Layer 4 of a small transformer language model trained on English Wikipedia (12 layers, counted from 0, width 96).
A neuron's activation on a vector x is GELU(gate . x + bias) times (in . x + bias), where the dot is the dot product.

Input weights of the MLP neurons that the questions are about. A number n stands for (n - 128) times 0.0085.
n0 gate (bias -0.047): 93, 67, 184, 140, 135, 132, 155, 158, 136, 160, 214, 138, 125, 159, 110, 101, 159, 109, 167, 121, 169, 149, 156, 169, 131, 159, 165, 132, 181, 153, 99, 101, 127, 94, 105, 101, 86, 194, 69, 88, 109, 113, 85, 176, 78, 129, 189, 120, 110, 158, 148, 118, 132, 200, 86, 150, 132, 124, 81, 170, 120, 159, 82, 118, 140, 209, 192, 150, 178, 166, 159, 120, 181, 153, 131, 147, 112, 87, 126, 129, 135, 131, 148, 92, 150, 147, 54, 114, 168, 92, 222, 90, 106, 203, 104, 138
n66 gate (bias -0.082): 101, 144, 88, 160, 139, 201, 87, 55, 195, 48, 91, 78, 167, 104, 127, 114, 132, 118, 172, 130, 79, 140, 145, 164, 182, 168, 138, 193, 181, 129, 105, 165, 122, 113, 93, 154, 126, 105, 118, 135, 121, 84, 179, 101, 70, 79, 151, 149, 133, 114, 84, 99, 133, 151, 171, 156, 121, 159, 124, 75, 112, 139, 130, 174, 42, 89, 143, 173, 135, 122, 119, 137, 123, 87, 33, 89, 110, 114, 182, 99, 96, 135, 195, 101, 96, 168, 71, 211, 113, 143, 141, 129, 59, 131, 150, 135
n94 gate (bias -0.064): 109, 160, 137, 156, 161, 87, 98, 176, 134, 125, 95, 62, 132, 199, 135, 170, 150, 113, 117, 128, 129, 174, 57, 84, 69, 99, 95, 101, 146, 115, 39, 127, 123, 33, 48, 116, 161, 202, 131, 150, 106, 142, 100, 141, 109, 148, 109, 152, 120, 131, 101, 77, 166, 119, 62, 128, 122, 173, 117, 133, 59, 133, 121, 179, 96, 129, 147, 94, 119, 86, 108, 165, 28, 197, 97, 116, 156, 70, 153, 73, 142, 131, 90, 159, 112, 70, 129, 143, 175, 92, 138, 154, 84, 159, 106, 96
n114 gate (bias -0.019): 84, 164, 84, 160, 104, 145, 128, 89, 73, 104, 133, 148, 133, 120, 111, 153, 83, 89, 187, 70, 59, 137, 141, 98, 130, 121, 106, 98, 99, 142, 124, 181, 167, 135, 93, 108, 154, 139, 102, 146, 209, 147, 138, 181, 100, 123, 184, 86, 100, 95, 128, 124, 92, 120, 46, 185, 95, 198, 136, 124, 126, 127, 147, 124, 140, 144, 103, 154, 149, 209, 71, 129, 146, 154, 163, 105, 122, 166, 133, 176, 193, 73, 109, 89, 110, 66, 161, 153, 92, 90, 154, 104, 176, 107, 134, 94
n134 gate (bias -0.069): 136, 114, 159, 66, 166, 143, 118, 148, 127, 126, 65, 129, 131, 70, 76, 190, 96, 99, 210, 114, 72, 132, 121, 169, 73, 126, 185, 191, 98, 24, 102, 94, 130, 117, 128, 103, 82, 151, 100, 44, 95, 131, 174, 153, 104, 179, 139, 107, 66, 117, 107, 85, 130, 190, 126, 130, 147, 178, 151, 67, 118, 88, 139, 140, 115, 89, 157, 167, 148, 123, 102, 124, 87, 196, 118, 136, 108, 115, 107, 147, 165, 105, 101, 120, 79, 154, 81, 165, 152, 150, 124, 125, 175, 196, 127, 87
n137 gate (bias -0.069): 122, 75, 136, 157, 139, 202, 162, 147, 108, 96, 191, 107, 135, 75, 124, 69, 154, 109, 124, 163, 157, 138, 86, 132, 135, 142, 182, 146, 190, 57, 158, 154, 126, 68, 78, 157, 113, 118, 146, 167, 103, 120, 157, 126, 129, 155, 179, 118, 115, 117, 168, 145, 143, 190, 138, 187, 120, 206, 144, 137, 106, 138, 152, 166, 156, 172, 130, 125, 106, 81, 176, 129, 88, 57, 159, 158, 167, 111, 130, 94, 171, 106, 196, 144, 111, 130, 91, 147, 140, 104, 105, 162, 39, 66, 195, 175
n196 gate (bias -0.058): 148, 133, 194, 123, 115, 167, 137, 153, 139, 149, 92, 135, 144, 107, 139, 118, 128, 62, 126, 158, 177, 116, 158, 155, 158, 134, 166, 77, 73, 82, 112, 93, 64, 246, 119, 220, 134, 41, 192, 137, 104, 112, 196, 93, 162, 117, 161, 123, 124, 116, 77, 122, 140, 116, 108, 149, 220, 153, 129, 193, 140, 74, 104, 137, 99, 176, 118, 103, 94, 130, 186, 108, 151, 78, 115, 128, 121, 168, 110, 101, 109, 123, 141, 152, 71, 126, 119, 165, 103, 113, 173, 173, 88, 198, 134, 101
n210 gate (bias -0.034): 132, 141, 33, 80, 175, 124, 102, 146, 118, 137, 133, 134, 94, 113, 159, 112, 131, 140, 121, 151, 105, 169, 101, 150, 102, 142, 114, 167, 122, 125, 116, 132, 161, 113, 145, 99, 144, 172, 72, 143, 93, 117, 174, 102, 73, 220, 137, 182, 89, 149, 107, 143, 112, 80, 96, 130, 100, 96, 7, 131, 125, 111, 131, 109, 94, 89, 75, 95, 120, 120, 197, 106, 146, 108, 169, 53, 140, 102, 97, 86, 99, 132, 193, 165, 166, 160, 94, 147, 146, 77, 119, 153, 102, 73, 111, 99
n220 gate (bias -0.097): 107, 156, 141, 150, 137, 154, 109, 182, 146, 113, 115, 124, 102, 137, 161, 144, 166, 83, 143, 113, 144, 87, 82, 139, 172, 155, 98, 94, 90, 193, 127, 77, 130, 136, 84, 165, 130, 171, 155, 127, 131, 141, 90, 141, 129, 177, 69, 201, 212, 136, 168, 149, 108, 137, 117, 195, 116, 112, 186, 122, 151, 144, 101, 98, 135, 131, 155, 136, 47, 113, 120, 189, 76, 154, 116, 109, 167, 150, 105, 140, 89, 116, 113, 151, 95, 143, 122, 60, 94, 150, 129, 104, 133, 116, 138, 144
n231 gate (bias -0.102): 143, 137, 85, 138, 130, 127, 112, 180, 221, 126, 156, 128, 139, 82, 85, 64, 89, 128, 103, 166, 127, 119, 71, 127, 130, 152, 184, 113, 115, 125, 128, 161, 136, 83, 134, 122, 106, 157, 41, 60, 61, 126, 101, 24, 140, 117, 121, 150, 149, 95, 129, 104, 100, 121, 139, 76, 79, 119, 97, 86, 92, 108, 130, 132, 125, 111, 109, 126, 192, 161, 143, 155, 129, 164, 180, 156, 149, 108, 123, 183, 187, 111, 110, 84, 118, 135, 146, 162, 92, 180, 122, 171, 86, 166, 137, 91
n241 gate (bias -0.125): 101, 223, 151, 121, 172, 118, 151, 168, 167, 109, 147, 132, 162, 167, 110, 150, 208, 155, 110, 123, 106, 121, 108, 157, 139, 128, 124, 173, 173, 170, 171, 114, 69, 176, 128, 133, 106, 139, 159, 118, 152, 108, 146, 134, 104, 208, 167, 118, 155, 62, 105, 145, 86, 140, 175, 102, 46, 149, 104, 75, 140, 152, 110, 117, 147, 109, 184, 134, 91, 205, 131, 171, 140, 81, 37, 88, 181, 176, 157, 147, 104, 106, 90, 118, 149, 132, 170, 127, 103, 168, 100, 154, 77, 119, 167, 135
n254 gate (bias -0.070): 156, 127, 164, 172, 129, 122, 118, 176, 149, 117, 133, 212, 155, 114, 70, 161, 130, 135, 72, 141, 56, 105, 72, 65, 137, 165, 99, 140, 57, 168, 51, 119, 78, 193, 126, 147, 68, 94, 109, 97, 117, 206, 90, 163, 64, 102, 82, 135, 185, 82, 119, 73, 76, 128, 140, 104, 158, 140, 132, 121, 138, 165, 106, 158, 153, 73, 136, 85, 143, 130, 103, 149, 95, 77, 171, 127, 93, 130, 152, 171, 148, 133, 90, 127, 51, 97, 144, 81, 122, 166, 139, 114, 85, 110, 146, 127
n0 in (bias -0.004): 104, 148, 83, 86, 137, 154, 58, 175, 82, 121, 73, 173, 183, 209, 137, 136, 151, 174, 163, 117, 128, 177, 130, 63, 116, 140, 156, 148, 134, 131, 154, 77, 143, 61, 65, 91, 118, 154, 99, 155, 123, 80, 104, 200, 101, 117, 198, 142, 106, 99, 130, 167, 122, 133, 66, 126, 103, 116, 90, 60, 142, 159, 90, 113, 99, 143, 136, 107, 179, 140, 110, 135, 189, 146, 133, 152, 127, 28, 79, 134, 138, 135, 66, 204, 176, 102, 112, 118, 102, 95, 85, 99, 138, 164, 103, 147
n66 in (bias 0.006): 138, 118, 77, 142, 89, 126, 159, 131, 142, 138, 159, 129, 109, 61, 77, 140, 116, 77, 84, 112, 191, 123, 163, 105, 136, 130, 103, 52, 120, 166, 92, 177, 83, 59, 126, 63, 76, 141, 113, 176, 123, 103, 79, 164, 150, 154, 180, 61, 166, 96, 107, 97, 180, 140, 99, 175, 155, 89, 83, 134, 142, 118, 141, 77, 135, 126, 86, 100, 47, 146, 143, 162, 37, 67, 182, 152, 152, 158, 97, 128, 66, 150, 157, 100, 117, 153, 136, 167, 133, 158, 159, 133, 130, 91, 89, 119
n94 in (bias -0.005): 101, 57, 122, 103, 144, 160, 132, 154, 91, 115, 147, 93, 184, 192, 160, 110, 146, 99, 159, 96, 91, 87, 135, 85, 100, 79, 116, 137, 180, 95, 207, 78, 154, 100, 97, 156, 192, 93, 156, 34, 105, 154, 208, 75, 133, 78, 181, 122, 188, 97, 146, 85, 168, 146, 93, 88, 148, 104, 159, 184, 58, 82, 168, 58, 151, 119, 102, 163, 176, 108, 43, 138, 128, 103, 79, 114, 160, 101, 138, 106, 149, 144, 152, 95, 117, 102, 156, 155, 171, 138, 160, 108, 111, 152, 123, 175
n114 in (bias 0.049): 184, 97, 192, 102, 118, 159, 126, 129, 101, 170, 127, 135, 96, 99, 90, 73, 124, 111, 55, 209, 194, 126, 127, 150, 139, 141, 125, 171, 140, 103, 104, 126, 100, 127, 132, 178, 84, 94, 164, 73, 141, 75, 126, 147, 145, 146, 148, 99, 113, 154, 88, 85, 150, 170, 152, 173, 120, 141, 144, 111, 127, 101, 158, 166, 155, 55, 56, 161, 142, 103, 127, 100, 124, 129, 143, 148, 114, 87, 120, 75, 106, 149, 93, 167, 26, 181, 153, 146, 121, 120, 86, 105, 71, 108, 118, 125
n134 in (bias 0.022): 148, 119, 154, 113, 172, 86, 90, 119, 81, 161, 147, 205, 54, 73, 123, 150, 159, 102, 109, 77, 140, 174, 121, 154, 136, 154, 158, 172, 148, 182, 123, 162, 112, 106, 71, 148, 36, 129, 129, 164, 142, 222, 119, 173, 169, 128, 163, 106, 182, 150, 103, 122, 107, 155, 206, 108, 48, 90, 137, 109, 74, 145, 154, 97, 157, 148, 104, 150, 175, 82, 138, 126, 55, 158, 181, 132, 175, 146, 117, 66, 133, 59, 107, 116, 103, 141, 79, 124, 155, 237, 137, 157, 113, 98, 141, 205
n137 in (bias -0.067): 195, 153, 114, 178, 155, 149, 133, 95, 92, 121, 97, 154, 119, 136, 99, 186, 77, 115, 165, 84, 201, 147, 105, 101, 159, 163, 92, 104, 150, 142, 79, 85, 147, 145, 130, 115, 68, 102, 81, 116, 126, 72, 149, 230, 44, 150, 231, 122, 148, 73, 164, 113, 106, 172, 186, 142, 170, 128, 185, 122, 186, 153, 133, 136, 87, 95, 74, 216, 139, 171, 104, 185, 109, 171, 161, 161, 119, 96, 157, 53, 99, 136, 170, 178, 164, 116, 73, 174, 89, 130, 118, 102, 194, 133, 97, 156
n196 in (bias 0.047): 56, 119, 155, 125, 175, 88, 113, 176, 177, 124, 128, 82, 107, 211, 233, 201, 116, 36, 132, 150, 103, 110, 132, 50, 113, 136, 178, 134, 122, 141, 176, 179, 163, 158, 173, 149, 187, 141, 154, 110, 154, 176, 191, 156, 97, 130, 169, 59, 104, 79, 143, 166, 164, 146, 73, 127, 159, 147, 157, 162, 130, 129, 107, 169, 92, 117, 80, 151, 46, 145, 83, 156, 109, 89, 77, 154, 114, 190, 133, 163, 137, 141, 106, 149, 89, 90, 142, 112, 161, 152, 198, 170, 99, 116, 112, 162
n210 in (bias -0.004): 111, 135, 117, 143, 101, 127, 156, 130, 165, 153, 98, 132, 122, 162, 118, 152, 40, 152, 122, 131, 133, 150, 124, 93, 110, 99, 74, 92, 140, 111, 130, 89, 100, 143, 128, 137, 135, 141, 27, 122, 131, 134, 107, 139, 134, 84, 121, 82, 107, 172, 53, 141, 146, 97, 127, 139, 137, 121, 130, 130, 157, 215, 89, 91, 40, 128, 108, 93, 106, 147, 136, 178, 173, 113, 125, 191, 66, 63, 103, 137, 132, 117, 170, 130, 138, 140, 154, 175, 156, 80, 132, 97, 140, 62, 124, 125
n220 in (bias -0.023): 163, 92, 111, 180, 108, 132, 182, 69, 184, 125, 77, 80, 107, 70, 80, 88, 126, 159, 160, 192, 107, 111, 148, 78, 87, 115, 145, 67, 150, 116, 108, 130, 151, 161, 142, 123, 124, 64, 152, 107, 97, 136, 178, 104, 175, 124, 129, 54, 85, 198, 33, 80, 75, 162, 137, 77, 104, 137, 115, 178, 189, 165, 140, 118, 175, 128, 158, 103, 235, 144, 192, 112, 159, 99, 138, 109, 94, 138, 117, 93, 89, 105, 122, 54, 162, 134, 93, 166, 158, 125, 140, 101, 176, 115, 95, 177
n231 in (bias -0.036): 137, 122, 152, 133, 121, 151, 60, 67, 133, 148, 109, 141, 163, 139, 176, 102, 106, 159, 185, 189, 165, 148, 127, 201, 77, 197, 237, 106, 66, 61, 151, 84, 142, 116, 134, 144, 152, 104, 107, 172, 180, 155, 132, 126, 114, 128, 106, 97, 129, 129, 160, 72, 116, 125, 126, 215, 115, 141, 154, 83, 33, 65, 157, 112, 125, 146, 149, 74, 102, 70, 124, 63, 138, 150, 189, 121, 121, 129, 152, 82, 99, 101, 165, 198, 114, 172, 108, 145, 82, 152, 202, 123, 87, 197, 118, 115
n241 in (bias -0.009): 110, 210, 107, 110, 146, 80, 169, 159, 124, 109, 159, 110, 176, 152, 151, 103, 109, 69, 103, 95, 142, 188, 129, 86, 66, 122, 108, 143, 91, 127, 152, 72, 126, 162, 146, 174, 209, 201, 97, 180, 110, 115, 123, 96, 97, 120, 140, 193, 83, 125, 109, 92, 108, 126, 175, 54, 56, 119, 118, 173, 110, 129, 85, 129, 133, 82, 158, 113, 154, 190, 62, 177, 149, 95, 140, 94, 198, 196, 144, 173, 155, 107, 105, 115, 121, 192, 127, 147, 115, 167, 123, 165, 88, 122, 137, 61
n254 in (bias 0.004): 104, 142, 126, 136, 63, 124, 152, 78, 140, 101, 151, 103, 12, 147, 162, 174, 128, 127, 166, 159, 102, 168, 197, 180, 205, 74, 79, 134, 109, 155, 134, 109, 148, 127, 134, 95, 148, 200, 112, 157, 103, 46, 75, 111, 107, 111, 114, 170, 90, 178, 89, 231, 72, 112, 154, 178, 157, 166, 165, 117, 163, 161, 146, 127, 57, 103, 142, 109, 106, 126, 159, 119, 175, 103, 171, 133, 69, 91, 102, 76, 125, 89, 182, 140, 183, 162, 88, 153, 146, 122, 138, 147, 94, 171, 115, 175

Each question shows a token from some text and the vector x that enters the MLP there. A number n stands for (n - 128) times 0.023.

"ound": 132, 147, 126, 77, 119, 144, 144, 205, 102, 152, 124, 135, 136, 107, 86, 133, 116, 133, 110, 132, 169, 160, 175, 136, 151, 135, 137, 123, 153, 139, 119, 130, 145, 97, 188, 148, 125, 91, 113, 161, 128, 115, 141, 104, 73, 147, 141, 98, 81, 131, 154, 131, 154, 108, 133, 111, 124, 151, 162, 102, 86, 87, 81, 104, 159, 121, 177, 104, 148, 117, 121, 127, 211, 73, 83, 123, 139, 111, 163, 104, 105, 123, 146, 173, 127, 110, 69, 181, 150, 153, 80, 180, 122, 135, 114, 151
Which of these neurons fires most? n241

"_": 125, 158, 134, 155, 113, 117, 144, 132, 113, 94, 91, 137, 127, 107, 135, 117, 65, 144, 107, 109, 162, 160, 218, 94, 132, 120, 138, 163, 166, 132, 136, 124, 147, 97, 139, 157, 141, 118, 139, 160, 143, 114, 143, 105, 131, 150, 104, 107, 155, 95, 163, 160, 149, 146, 86, 143, 111, 141, 123, 93, 86, 112, 74, 80, 181, 100, 114, 113, 160, 115, 113, 80, 222, 115, 124, 178, 183, 135, 167, 101, 79, 167, 121, 161, 97, 92, 130, 130, 147, 121, 92, 152, 152, 111, 119, 143
Which of these neurons fires most? n114

"ember": 114, 111, 108, 144, 126, 176, 140, 143, 100, 144, 96, 156, 111, 83, 86, 164, 15, 131, 130, 160, 168, 140, 156, 117, 135, 110, 97, 105, 134, 148, 113, 138, 176, 161, 147, 159, 154, 149, 160, 129, 124, 128, 127, 134, 109, 119, 126, 101, 179, 107, 141, 127, 154, 120, 146, 80, 117, 101, 161, 156, 44, 36, 89, 126, 156, 128, 155, 129, 114, 111, 115, 127, 180, 97, 111, 112, 92, 156, 155, 123, 92, 160, 137, 169, 95, 88, 137, 124, 163, 135, 132, 145, 163, 111, 126, 155
The most active neuron and its activation: n196, at about 4.7

" s": 128, 112, 151, 134, 123, 93, 132, 116, 108, 108, 87, 139, 126, 92, 120, 106, 84, 129, 99, 126, 131, 181, 192, 130, 186, 166, 119, 120, 133, 168, 128, 139, 147, 144, 162, 133, 154, 89, 119, 128, 111, 116, 82, 120, 120, 176, 95, 118, 162, 109, 153, 142, 161, 112, 91, 75, 141, 158, 148, 67, 62, 117, 105, 125, 195, 120, 152, 117, 140, 94, 158, 71, 173, 154, 140, 132, 160, 140, 160, 168, 137, 148, 119, 145, 119, 118, 87, 160, 148, 122, 68, 155, 166, 147, 140, 184
Which of these neurons fires most? n231

"t": 149, 117, 139, 83, 101, 87, 163, 147, 122, 153, 125, 129, 90, 78, 140, 161, 80, 161, 142, 150, 161, 161, 171, 99, 165, 112, 128, 148, 138, 189, 114, 171, 160, 133, 129, 77, 157, 118, 109, 173, 103, 144, 73, 92, 115, 126, 115, 96, 182, 157, 144, 115, 132, 114, 122, 75, 125, 143, 137, 116, 74, 137, 108, 101, 180, 128, 153, 121, 113, 70, 124, 94, 196, 189, 116, 156, 168, 136, 162, 121, 150, 127, 164, 158, 138, 107, 169, 146, 154, 141, 146, 169, 141, 115, 115, 113
Which three neurons fire most, strongest first? n231, n114, n0

"1": 82, 116, 110, 124, 121, 107, 161, 154, 97, 74, 107, 151, 97, 62, 131, 130, 63, 107, 104, 110, 149, 160, 173, 136, 131, 119, 97, 172, 155, 150, 119, 147, 132, 140, 152, 113, 143, 130, 112, 152, 139, 95, 142, 98, 137, 158, 82, 82, 175, 135, 146, 140, 157, 112, 101, 85, 98, 168, 164, 154, 102, 93, 79, 73, 186, 100, 144, 122, 118, 115, 107, 106, 162, 128, 82, 118, 116, 127, 162, 107, 130, 127, 126, 154, 89, 152, 130, 138, 140, 98, 131, 156, 179, 91, 90, 177
Which of these neurons fires most? n114

"ar": 108, 140, 136, 181, 96, 106, 111, 141, 94, 109, 149, 111, 166, 60, 158, 176, 121, 176, 133, 118, 173, 159, 197, 109, 113, 172, 116, 128, 145, 157, 123, 158, 160, 186, 134, 123, 147, 141, 138, 145, 97, 95, 78, 111, 95, 136, 120, 90, 125, 113, 182, 154, 140, 81, 154, 101, 129, 140, 142, 120, 102, 40, 105, 77, 140, 127, 152, 125, 117, 43, 149, 123, 156, 87, 135, 134, 124, 140, 119, 141, 127, 183, 139, 169, 96, 150, 141, 138, 181, 129, 137, 136, 144, 122, 139, 144
Which of these neurons fires most? n220

"j": 112, 87, 133, 119, 140, 72, 126, 138, 117, 133, 134, 128, 109, 66, 113, 150, 78, 153, 105, 130, 114, 144, 169, 84, 134, 140, 132, 132, 156, 157, 142, 105, 145, 134, 164, 91, 131, 98, 155, 105, 112, 104, 87, 96, 137, 146, 120, 138, 193, 118, 130, 154, 144, 93, 83, 120, 109, 133, 153, 113, 71, 98, 108, 130, 157, 113, 128, 128, 140, 26, 133, 53, 199, 93, 114, 159, 145, 157, 146, 158, 128, 115, 141, 121, 68, 78, 94, 100, 162, 101, 123, 136, 157, 129, 147, 176
Which of these neurons fires most? n210

"ric": 129, 162, 109, 158, 120, 146, 151, 167, 128, 124, 126, 157, 122, 90, 112, 150, 104, 126, 115, 145, 125, 197, 202, 62, 169, 127, 80, 146, 132, 162, 107, 155, 178, 129, 121, 115, 113, 130, 118, 119, 134, 131, 68, 153, 111, 160, 100, 99, 165, 97, 98, 159, 133, 143, 126, 150, 103, 163, 149, 179, 85, 35, 136, 78, 159, 118, 155, 98, 164, 130, 115, 79, 175, 41, 103, 151, 133, 119, 163, 106, 110, 118, 131, 170, 118, 132, 131, 160, 118, 130, 142, 144, 127, 135, 130, 113
The most active neuron and its activation: n254, at about 6.1

" U": 115, 147, 132, 172, 110, 111, 140, 160, 111, 94, 101, 151, 158, 72, 124, 139, 90, 105, 117, 83, 159, 163, 154, 137, 191, 147, 107, 139, 150, 123, 132, 173, 167, 160, 182, 171, 152, 142, 138, 85, 125, 123, 81, 116, 119, 159, 124, 131, 142, 120, 158, 141, 122, 97, 140, 87, 90, 138, 146, 111, 101, 92, 102, 117, 173, 86, 184, 120, 124, 108, 105, 111, 180, 111, 157, 85, 141, 122, 192, 164, 113, 171, 140, 148, 137, 109, 127, 135, 139, 119, 131, 161, 214, 131, 107, 184
Which of these neurons fires most? n241

"en": 139, 113, 95, 137, 118, 123, 132, 153, 122, 84, 127, 91, 102, 66, 124, 194, 59, 158, 116, 135, 156, 160, 176, 148, 116, 136, 144, 97, 163, 152, 71, 164, 160, 141, 139, 139, 167, 116, 166, 161, 142, 148, 72, 106, 100, 134, 130, 82, 93, 96, 111, 150, 155, 97, 122, 99, 77, 134, 146, 156, 102, 128, 92, 75, 146, 105, 153, 123, 125, 125, 113, 93, 218, 136, 116, 164, 136, 99, 143, 118, 121, 168, 89, 133, 123, 133, 111, 160, 129, 137, 87, 133, 132, 103, 133, 129
Which of these neurons fires most? n94

"le": 133, 155, 125, 118, 116, 131, 131, 150, 91, 131, 84, 132, 124, 50, 122, 188, 85, 147, 119, 133, 141, 203, 197, 121, 144, 160, 95, 171, 123, 178, 112, 107, 140, 134, 87, 84, 123, 93, 152, 151, 109, 140, 76, 137, 80, 146, 104, 90, 140, 162, 127, 114, 183, 98, 153, 100, 106, 171, 154, 124, 79, 101, 90, 89, 142, 105, 152, 123, 104, 147, 113, 123, 134, 102, 125, 143, 121, 117, 135, 115, 120, 176, 180, 155, 148, 99, 104, 143, 146, 145, 129, 151, 95, 121, 85, 129
Which three neurons fire most, strongest first? n66, n254, n210

"f": 112, 139, 86, 99, 119, 107, 125, 110, 84, 161, 99, 134, 145, 62, 116, 181, 52, 169, 119, 146, 164, 187, 159, 122, 145, 132, 88, 139, 166, 141, 127, 150, 186, 150, 181, 111, 163, 100, 160, 148, 142, 131, 78, 108, 187, 144, 135, 98, 114, 166, 146, 168, 153, 127, 118, 123, 104, 160, 121, 113, 130, 104, 124, 111, 170, 98, 155, 156, 144, 87, 149, 77, 200, 137, 144, 154, 137, 135, 167, 125, 146, 120, 127, 164, 134, 152, 153, 131, 148, 121, 134, 175, 157, 156, 132, 114
The most active neuron and its activation: n114, at about 0.82

"re": 131, 139, 123, 114, 129, 68, 177, 191, 118, 106, 79, 134, 149, 89, 114, 135, 128, 76, 91, 107, 109, 193, 173, 115, 148, 153, 129, 141, 178, 182, 116, 172, 101, 124, 102, 141, 154, 131, 148, 168, 109, 142, 93, 126, 76, 119, 122, 93, 196, 144, 149, 145, 152, 107, 124, 118, 70, 124, 146, 102, 96, 76, 97, 86, 130, 125, 118, 131, 165, 118, 123, 110, 163, 125, 126, 155, 180, 133, 165, 159, 145, 138, 173, 118, 117, 107, 97, 137, 158, 127, 91, 184, 173, 150, 118, 129
The most active neuron and its activation: n241, at about 3.7

"0": 86, 108, 124, 132, 120, 91, 130, 154, 90, 77, 99, 122, 125, 62, 105, 147, 62, 116, 99, 141, 129, 170, 159, 110, 102, 131, 120, 179, 158, 164, 150, 169, 132, 148, 130, 116, 144, 120, 129, 169, 137, 86, 102, 102, 149, 192, 103, 122, 133, 91, 153, 144, 145, 111, 131, 88, 97, 159, 142, 141, 104, 143, 61, 80, 191, 122, 186, 118, 173, 102, 120, 91, 155, 131, 101, 185, 129, 129, 161, 107, 143, 142, 129, 165, 129, 144, 126, 134, 137, 107, 110, 157, 177, 124, 125, 132
Which three neurons fire most, strongest first? n241, n231, n94

"ain": 95, 170, 133, 125, 118, 107, 150, 141, 109, 130, 108, 137, 139, 109, 127, 112, 61, 85, 156, 151, 167, 161, 149, 136, 112, 133, 112, 146, 198, 158, 107, 145, 110, 132, 145, 136, 172, 141, 180, 201, 123, 162, 122, 87, 84, 145, 142, 98, 146, 118, 119, 151, 166, 110, 129, 96, 96, 98, 146, 122, 70, 80, 126, 87, 146, 96, 150, 144, 156, 117, 97, 106, 177, 60, 94, 159, 125, 107, 179, 96, 129, 160, 135, 166, 111, 106, 110, 159, 186, 127, 120, 137, 158, 107, 109, 148
Which three neurons fire most, strongest first? n94, n241, n66

" C": 135, 111, 150, 121, 115, 98, 129, 153, 101, 121, 103, 134, 116, 100, 133, 145, 121, 133, 112, 133, 160, 156, 163, 137, 206, 158, 105, 135, 128, 143, 120, 172, 147, 111, 158, 142, 174, 109, 125, 119, 111, 144, 102, 126, 130, 135, 131, 120, 155, 69, 180, 137, 136, 121, 138, 71, 105, 164, 188, 113, 68, 114, 90, 107, 192, 63, 170, 86, 115, 119, 126, 93, 192, 127, 136, 137, 120, 127, 166, 169, 76, 139, 124, 159, 173, 102, 128, 119, 144, 98, 140, 153, 191, 158, 132, 160
Which three neurons fire most, strongest first? n114, n220, n254

".": 150, 158, 85, 124, 75, 91, 129, 142, 102, 96, 78, 129, 136, 105, 125, 117, 56, 145, 141, 124, 159, 162, 209, 121, 192, 147, 111, 136, 213, 154, 150, 157, 142, 146, 140, 131, 138, 118, 104, 177, 108, 153, 149, 131, 111, 195, 120, 86, 122, 124, 131, 142, 152, 152, 135, 92, 113, 136, 163, 112, 77, 81, 75, 90, 164, 112, 150, 98, 155, 103, 119, 78, 186, 174, 123, 133, 131, 128, 139, 106, 121, 142, 119, 141, 109, 145, 122, 129, 140, 98, 163, 119, 145, 132, 97, 153
Which three neurons fire most, strongest first? n0, n196, n210

"k": 91, 123, 77, 106, 113, 99, 126, 142, 109, 120, 131, 112, 117, 102, 120, 165, 86, 147, 124, 150, 156, 162, 179, 113, 128, 124, 135, 139, 182, 170, 102, 142, 170, 163, 158, 87, 161, 62, 152, 180, 94, 67, 87, 88, 128, 173, 124, 127, 141, 126, 135, 115, 182, 84, 117, 53, 107, 192, 137, 113, 117, 101, 108, 99, 138, 97, 147, 100, 149, 91, 115, 98, 179, 131, 129, 146, 135, 122, 165, 120, 116, 158, 144, 131, 92, 76, 90, 138, 163, 113, 132, 141, 136, 147, 104, 105
Which of these neurons fires most? n134

"9": 70, 107, 152, 124, 98, 124, 135, 180, 130, 78, 145, 146, 124, 55, 89, 134, 55, 100, 99, 150, 149, 166, 170, 113, 102, 151, 117, 156, 142, 123, 125, 146, 154, 158, 116, 114, 115, 152, 122, 201, 149, 66, 119, 102, 167, 159, 119, 113, 142, 152, 107, 161, 143, 91, 122, 84, 98, 164, 122, 157, 96, 109, 52, 72, 149, 113, 176, 98, 148, 112, 116, 113, 141, 126, 111, 152, 113, 126, 155, 160, 122, 152, 133, 157, 96, 110, 143, 146, 152, 135, 143, 176, 164, 112, 111, 136
Which of these neurons fires most? n94

" ": 148, 121, 116, 129, 106, 114, 139, 118, 118, 121, 67, 117, 149, 66, 129, 147, 95, 103, 126, 144, 193, 167, 173, 142, 162, 123, 141, 115, 208, 161, 148, 163, 165, 121, 127, 117, 132, 130, 105, 112, 157, 115, 117, 139, 130, 183, 71, 125, 156, 115, 155, 141, 157, 112, 108, 82, 119, 155, 132, 119, 72, 114, 77, 123, 203, 85, 148, 102, 142, 103, 116, 117, 197, 146, 107, 145, 169, 152, 165, 138, 148, 159, 129, 164, 140, 106, 147, 122, 165, 118, 117, 128, 177, 123, 144, 169
Which of these neurons fires most? n210

"ly": 90, 150, 124, 88, 120, 109, 105, 138, 93, 168, 126, 106, 95, 75, 102, 110, 56, 129, 107, 120, 132, 162, 205, 141, 116, 127, 134, 144, 185, 181, 145, 156, 175, 137, 149, 103, 166, 154, 108, 142, 117, 126, 92, 165, 79, 158, 93, 123, 141, 102, 144, 136, 146, 71, 125, 92, 94, 118, 167, 93, 85, 114, 81, 90, 149, 100, 158, 131, 102, 116, 117, 119, 174, 137, 142, 136, 98, 133, 120, 88, 128, 152, 147, 166, 123, 68, 102, 182, 132, 145, 112, 151, 117, 115, 112, 150
The most active neuron and its activation: n210, at about 2.8

"F": 83, 106, 138, 135, 97, 103, 158, 113, 122, 131, 115, 147, 113, 93, 97, 151, 80, 167, 86, 118, 164, 150, 173, 158, 173, 178, 87, 133, 175, 158, 109, 188, 128, 137, 148, 129, 147, 124, 156, 120, 136, 133, 126, 128, 158, 162, 149, 112, 143, 144, 160, 137, 112, 136, 89, 131, 138, 140, 166, 99, 71, 49, 90, 102, 183, 119, 150, 126, 166, 92, 124, 111, 206, 115, 124, 154, 100, 124, 183, 115, 93, 123, 125, 162, 124, 116, 154, 126, 149, 95, 141, 171, 172, 146, 118, 123
Which of these neurons fires most? n114

" L": 122, 95, 138, 125, 118, 66, 147, 121, 94, 111, 116, 134, 106, 74, 156, 138, 86, 137, 108, 110, 167, 163, 169, 131, 167, 171, 83, 131, 139, 138, 124, 162, 141, 112, 132, 137, 166, 95, 151, 92, 108, 126, 115, 117, 122, 134, 130, 102, 181, 85, 200, 131, 161, 118, 92, 77, 101, 143, 178, 81, 75, 108, 73, 135, 145, 91, 113, 114, 130, 111, 106, 94, 178, 122, 137, 142, 136, 126, 159, 148, 91, 168, 145, 151, 147, 120, 145, 107, 183, 103, 118, 166, 179, 101, 115, 153
Which three neurons fire most, strongest first? n220, n254, n210